Layer 11 of a small transformer language model trained on English Wikipedia (14 layers, counted from 0, width 128).
Take only the direct path to the model's output, skipping the later layers: a vector added to the residual stream pushes a token's score in proportion to its dot product with that token's output vector.

Output vectors of the tokens that the questions are about. A number n stands for (n - 500) times 0.0027.
"illa": 316 586 500 479 581 535 422 333 630 504 631 329 529 732 438 545 638 456 680 499 481 400 391 641 648 414 305 457 420 413 373 328 457 472 558 566 608 553 497 486 319 201 304 424 355 524 508 682 457 523 480 301 414 383 147 402 622 652 577 426 479 346 456 478 552 537 547 378 524 714 476 623 595 474 526 347 579 583 436 577 278 624 266 555 613 442 489 409 504 638 537 598 348 455 370 566 303 654 369 490 486 664 658 690 533 444 564 525 343 548 661 604 403 441 418 661 496 612 375 409 608 376 302 784 497 643 609 291
"yle": 460 702 468 380 460 419 582 412 755 515 652 428 557 389 610 558 544 412 658 472 621 484 348 458 482 263 611 439 416 288 504 290 603 605 619 741 500 460 534 748 423 489 172 488 520 424 763 785 320 479 235 388 249 589 472 449 522 355 366 641 558 486 526 276 435 533 620 627 771 381 467 619 596 495 514 345 666 682 442 416 364 360 611 524 595 617 338 535 613 574 314 488 432 455 286 500 323 468 489 686 706 634 682 618 419 450 405 541 246 628 437 489 638 642 728 645 372 676 629 479 417 310 264 488 298 414 418 381
"els": 500 458 464 610 594 512 259 371 542 507 827 308 570 462 531 759 603 544 786 490 454 629 453 549 605 612 511 519 537 422 518 425 500 705 504 688 573 617 655 565 370 470 534 464 470 346 469 644 328 534 375 449 291 134 327 551 668 555 229 662 564 460 524 494 539 605 596 550 336 503 415 334 445 526 534 437 555 402 386 279 518 461 370 648 386 497 367 391 793 651 275 542 387 425 591 420 350 564 326 542 391 646 538 471 400 469 470 623 421 514 707 374 496 560 330 356 477 593 287 352 546 538 600 468 468 672 633 462
"ise": 439 690 533 582 436 352 529 392 511 492 492 557 483 657 604 560 779 684 525 452 543 552 255 570 439 202 547 441 210 402 579 492 308 662 330 481 649 387 555 476 394 511 543 390 479 527 409 689 644 662 428 235 677 281 457 495 622 307 319 308 468 633 703 353 548 424 575 351 414 507 394 504 660 632 692 305 415 585 800 615 230 655 359 471 466 362 454 476 761 386 565 476 500 268 364 578 327 428 168 578 569 513 500 387 533 437 95 434 495 612 530 699 544 500 448 520 618 667 430 478 467 492 377 532 464 446 794 264
"lished": 465 624 723 592 79 665 572 505 456 550 655 282 465 401 669 510 395 470 652 462 217 353 621 528 532 638 357 767 525 334 360 79 243 806 516 359 450 495 792 790 193 567 570 421 648 672 617 575 468 743 175 312 343 530 200 407 593 518 668 553 442 473 537 487 612 528 669 541 476 561 654 346 275 869 967 284 641 791 481 400 510 648 589 823 527 358 344 428 626 757 483 428 360 630 103 666 218 516 496 476 559 830 526 707 208 758 469 396 494 622 680 476 471 631 432 422 537 406 420 491 253 381 219 678 182 528 528 408
"fic": 658 669 353 630 504 443 570 538 360 548 534 423 654 584 761 468 508 443 550 447 456 407 386 475 377 313 438 465 663 364 316 383 464 467 722 660 714 587 642 624 314 578 254 451 547 747 379 511 582 441 492 406 302 373 460 331 507 591 555 497 434 647 610 500 582 680 763 476 536 563 471 617 447 613 780 225 482 428 493 458 641 462 415 531 503 557 346 449 696 594 249 471 405 530 351 630 487 424 373 558 651 755 606 455 258 516 578 610 240 582 317 395 635 585 614 597 468 278 484 527 685 319 307 632 382 229 500 359
"igned": 500 504 659 608 270 633 633 453 510 516 433 475 607 386 380 744 520 696 445 459 320 542 525 526 670 300 489 828 297 484 326 428 235 629 620 332 703 443 605 627 286 553 298 345 279 627 529 370 405 776 306 365 285 287 256 217 361 490 500 413 367 475 636 431 451 544 729 440 563 579 493 402 594 514 564 593 408 620 534 300 355 486 670 772 694 562 591 470 615 528 433 564 422 651 328 612 249 634 345 552 578 660 370 508 567 489 552 468 439 496 402 537 442 570 450 642 667 435 235 601 447 496 482 515 594 628 675 424
"hold": 508 604 621 532 392 531 721 292 541 532 420 383 790 353 634 426 644 610 688 491 270 492 432 512 465 483 387 736 660 288 378 721 436 551 665 465 472 639 665 492 464 685 495 613 755 379 558 453 530 417 486 736 417 296 383 347 374 597 257 496 688 542 626 470 636 355 659 454 552 378 514 342 652 726 446 282 313 742 652 335 475 595 402 577 554 302 394 472 653 374 538 617 269 648 300 620 453 483 266 444 371 663 600 650 216 641 461 806 237 393 317 472 521 330 416 372 679 565 373 568 496 461 389 317 534 409 563 50
"olit": 592 420 492 519 388 748 668 249 490 535 710 384 414 563 516 625 547 687 496 488 402 454 676 382 626 405 452 447 318 258 342 460 377 611 603 656 869 425 664 630 362 549 568 608 572 641 673 508 468 573 376 316 306 590 258 350 627 441 340 648 504 437 566 483 402 572 784 352 726 439 688 301 492 430 391 391 650 723 420 504 290 402 630 590 632 493 417 369 610 584 624 705 376 412 375 533 246 484 545 360 585 622 621 354 355 587 496 500 673 537 593 470 665 455 398 378 624 350 412 528 545 251 227 639 548 453 446 269
"av": 542 497 434 550 403 494 404 374 629 489 497 510 414 475 327 625 706 633 540 520 570 583 483 695 673 469 483 610 440 516 573 516 405 593 519 417 410 649 454 467 509 481 525 389 562 445 539 324 481 378 583 191 666 549 336 518 542 543 364 385 643 516 542 579 543 587 417 516 290 598 598 398 427 529 532 533 754 596 397 476 557 381 376 439 414 513 436 520 414 379 538 503 346 503 561 626 323 488 367 227 431 589 462 506 396 424 540 469 311 526 547 465 586 439 481 616 410 497 477 514 389 447 421 526 342 622 647 360
"umn": 520 475 382 732 324 724 353 596 740 559 357 597 685 569 651 380 492 536 584 464 275 539 551 278 581 370 325 665 441 195 523 185 407 665 483 627 675 613 622 441 386 617 570 382 484 527 584 723 174 624 303 380 484 304 427 509 485 549 466 648 454 446 645 563 461 747 619 352 754 472 679 454 297 509 584 783 687 425 535 452 373 518 588 556 569 525 416 573 576 516 284 557 333 698 585 466 201 465 486 489 661 533 595 637 424 522 386 509 538 496 350 462 500 552 687 453 466 596 526 383 582 360 228 557 380 526 667 443

Each question shows what one neuron of this layer's MLP adds at an activation of 1. A number n stands for (n - 500) times 0.00095.

n234: 470 488 504 557 469 511 456 464 292 452 483 558 529 481 428 462 399 421 518 566 561 471 504 489 455 585 396 444 373 354 594 483 424 519 492 390 552 483 566 483 521 526 433 550 440 560 508 441 633 454 444 504 456 471 618 407 632 504 587 541 539 454 451 519 449 654 471 423 519 485 525 435 474 432 460 494 387 585 418 465 569 498 506 548 614 540 408 551 515 549 463 571 463 549 544 532 465 652 491 458 492 438 444 464 542 548 484 552 468 474 525 462 446 459 597 607 633 631 425 442 323 472 649 540 487 566 362 348
Pushed up most: "igned"

n39: 500 565 505 423 379 491 498 425 659 260 537 606 509 490 402 430 486 423 471 352 519 351 565 567 455 572 552 454 431 581 570 498 450 420 383 593 500 583 493 406 516 656 584 472 528 545 498 560 285 456 624 545 577 421 378 580 528 534 502 498 489 515 588 566 478 511 554 451 397 514 586 341 533 335 456 571 535 660 455 619 571 308 428 386 596 442 502 498 578 462 493 496 507 546 587 509 637 498 481 472 450 487 452 451 553 543 480 545 683 513 464 588 509 493 567 350 394 565 477 486 457 447 615 466 510 483 504 509
Pushed up most: "av"

n175: 477 683 582 468 407 431 415 437 539 186 541 522 491 481 586 491 507 569 674 531 634 612 556 581 537 626 554 365 617 366 547 481 486 606 567 477 563 489 282 509 454 554 483 580 441 360 602 482 496 541 502 376 555 522 521 502 454 615 523 446 573 513 620 481 436 509 449 451 514 526 479 591 531 481 474 413 419 383 567 389 559 565 496 484 504 502 401 540 425 495 356 481 529 584 425 554 494 486 476 533 521 471 630 472 367 557 446 376 402 476 623 449 421 345 447 453 502 389 508 611 502 447 515 440 483 439 553 601
Pushed up most: "yle"

n47: 518 521 520 510 405 460 491 563 418 645 663 384 484 381 511 393 496 610 577 435 586 682 389 474 481 613 496 683 470 500 588 436 502 403 481 457 578 498 374 546 572 520 544 612 556 569 468 524 536 535 589 535 401 483 537 572 416 557 390 484 535 546 439 446 449 565 495 585 447 475 445 570 490 531 596 500 435 444 541 518 421 478 524 345 577 463 562 442 439 471 453 510 541 342 419 496 383 621 530 463 583 671 567 485 585 589 400 390 589 451 623 562 524 575 522 462 519 575 524 509 349 633 519 476 563 520 477 453
Which three tokens does it push up most, strongest first? "ise", "lished", "els"

n507: 375 573 554 505 496 484 441 487 428 444 373 608 511 523 396 498 570 500 611 271 544 495 366 477 511 493 446 548 531 470 570 345 444 523 401 408 516 555 564 525 573 507 527 526 493 410 550 509 651 454 513 481 457 415 450 538 479 414 511 556 483 376 343 500 520 378 556 413 405 457 410 484 412 518 557 457 390 536 551 405 410 551 368 575 449 442 222 367 445 418 474 526 578 458 436 424 473 408 469 392 438 562 364 458 466 462 529 583 371 467 424 404 385 410 502 538 328 528 496 585 399 414 459 434 515 551 515 581
Which of these tokens does it push down most? "olit"

n99: 549 485 480 413 533 513 565 625 471 555 544 462 454 397 514 553 415 549 481 643 255 384 324 498 479 574 464 675 455 603 558 624 452 619 422 469 618 444 474 489 462 428 447 454 487 662 392 458 372 493 358 486 600 504 545 623 574 400 570 430 435 488 440 568 472 513 561 548 455 547 534 573 521 480 466 564 459 485 415 545 541 487 600 518 461 521 542 604 515 484 507 685 635 592 573 471 488 547 414 420 511 610 507 540 598 537 556 487 385 463 492 525 452 449 625 483 461 412 461 521 495 526 601 433 609 541 515 568
Pushed up most: "igned"

n401: 593 558 594 657 530 546 638 520 473 528 463 584 543 419 533 531 518 574 326 407 595 601 419 535 485 556 491 459 374 490 650 547 489 491 591 384 541 498 498 396 525 463 445 439 379 461 523 643 573 626 543 459 551 565 419 511 428 587 461 462 601 498 425 632 538 527 556 576 351 529 479 473 628 449 573 582 608 536 469 438 462 530 516 518 462 595 413 547 642 629 562 496 453 535 518 415 488 553 461 489 567 555 518 528 656 454 513 461 563 418 568 586 409 536 595 684 296 548 483 493 505 478 659 431 446 610 607 541
Pushed up most: "igned"

n123: 404 444 543 545 512 551 606 445 496 497 397 418 504 534 422 670 442 381 596 441 402 474 498 438 519 598 473 502 549 456 397 623 319 500 485 476 463 445 482 480 616 462 464 401 534 402 593 423 622 390 524 435 477 686 685 338 500 583 363 457 601 449 513 547 487 533 477 594 500 580 507 450 517 425 441 445 456 494 506 504 373 529 558 285 491 463 521 518 502 549 652 405 509 513 529 431 431 540 477 488 474 578 504 491 432 573 566 498 466 460 435 425 411 461 542 599 515 456 443 434 575 596 471 577 442 545 506 394
Which of these tokens does it push down most? "umn"

n208: 518 576 457 533 605 484 526 466 406 602 478 466 465 538 663 456 506 509 678 421 596 557 448 542 535 422 523 463 570 583 567 616 530 502 494 435 728 427 472 412 531 556 451 360 422 515 522 476 584 605 431 533 541 608 555 526 444 307 511 545 452 453 510 484 523 410 463 506 413 449 480 465 485 471 519 482 375 444 517 363 361 482 377 577 562 472 521 377 496 655 516 461 444 377 500 377 486 577 426 414 518 503 463 491 476 360 504 515 576 509 425 513 474 337 504 470 373 500 407 439 436 523 588 518 400 376 530 506
Which two tokens does it push up most, strongest first? "ise", "els"

n88: 571 627 494 258 523 498 466 557 508 507 437 500 395 585 494 565 567 524 597 475 436 564 483 468 442 666 405 496 608 554 641 522 548 474 438 504 439 500 555 536 498 483 496 500 486 492 536 496 321 487 470 466 651 502 579 558 592 482 469 394 448 418 540 441 484 403 383 444 481 527 408 473 461 541 579 508 484 519 597 553 380 485 467 428 624 466 491 500 561 504 526 512 554 492 426 418 354 466 498 269 517 641 468 431 485 427 446 494 502 512 414 396 567 465 444 448 480 432 559 515 463 389 672 434 608 527 430 506
Which three tokens does it push up most, strongest first? "ise", "av", "els"

n351: 447 584 406 515 398 412 486 500 437 496 486 500 511 262 562 498 549 515 532 631 541 455 424 560 558 478 498 413 434 361 356 442 449 612 563 423 439 339 520 536 512 425 517 517 423 446 577 452 464 528 487 533 527 479 590 415 490 252 579 611 349 559 635 580 562 523 525 364 505 594 577 472 650 464 595 587 550 544 491 504 564 607 521 550 627 513 475 527 564 488 498 558 482 393 623 345 386 364 564 493 476 503 399 627 517 502 498 484 463 615 511 517 678 485 543 477 552 404 491 427 637 342 439 630 503 554 550 516
Which of these tokens does it push down most? "hold"

n482: 372 513 477 338 447 456 461 535 652 440 495 546 598 542 463 419 534 474 516 493 521 445 399 396 433 411 592 539 487 464 420 542 489 436 524 566 516 528 531 477 434 362 479 427 454 636 582 569 476 438 540 308 500 534 512 600 486 543 600 491 519 375 653 568 516 596 532 565 551 481 426 457 504 495 458 635 555 514 480 602 559 650 473 514 393 549 517 718 477 434 431 455 522 538 544 430 401 606 620 546 516 389 646 637 562 344 547 376 556 431 470 523 564 629 549 383 597 439 670 469 519 507 472 555 507 382 484 527
Which two tokens does it push up most, strongest first? "umn", "yle"

n382: 582 620 415 539 549 545 545 571 569 487 492 504 427 649 552 591 548 407 374 672 453 421 502 560 542 446 563 460 574 425 549 560 487 533 510 460 630 504 482 543 517 552 465 517 520 395 496 468 459 591 498 658 467 538 346 525 362 540 582 415 508 533 306 433 382 401 624 537 541 558 478 418 580 519 504 464 563 420 434 488 441 524 454 386 423 500 462 543 403 487 502 424 662 545 432 500 746 521 509 496 559 651 420 425 479 365 597 534 515 510 494 494 475 566 455 614 604 554 569 522 500 558 488 511 550 484 451 496
Which of these tokens does it push down most? "umn"

n391: 601 670 420 653 562 475 531 607 582 483 544 573 423 476 321 421 638 612 639 457 514 458 419 430 624 502 513 542 601 507 374 462 610 557 549 500 491 491 537 431 442 450 506 436 491 491 577 316 530 460 500 525 563 620 484 433 410 484 423 343 458 521 357 475 450 527 488 493 439 540 541 522 491 426 427 549 579 599 406 531 537 428 480 422 498 443 575 609 405 603 548 487 478 575 482 479 549 572 638 525 493 579 560 543 438 507 556 491 551 301 477 424 623 509 383 629 470 530 428 482 440 495 490 618 448 582 448 456
Which two tokens does it push up most, strongest first? "av", "illa"

n340: 480 437 451 472 450 618 556 541 391 467 481 668 430 422 428 486 538 520 500 393 439 485 530 541 587 399 465 418 321 435 557 412 557 504 478 464 623 604 502 587 560 425 504 413 490 449 412 365 490 627 558 514 566 598 530 471 465 697 498 548 614 470 561 438 506 451 390 548 489 561 437 500 496 445 454 442 635 500 548 594 384 430 487 575 357 548 482 562 474 456 540 593 426 458 532 422 674 556 559 504 502 675 562 426 360 514 433 619 529 494 582 476 468 610 448 521 413 455 470 609 556 466 505 435 427 484 513 591
Pushed up most: "av"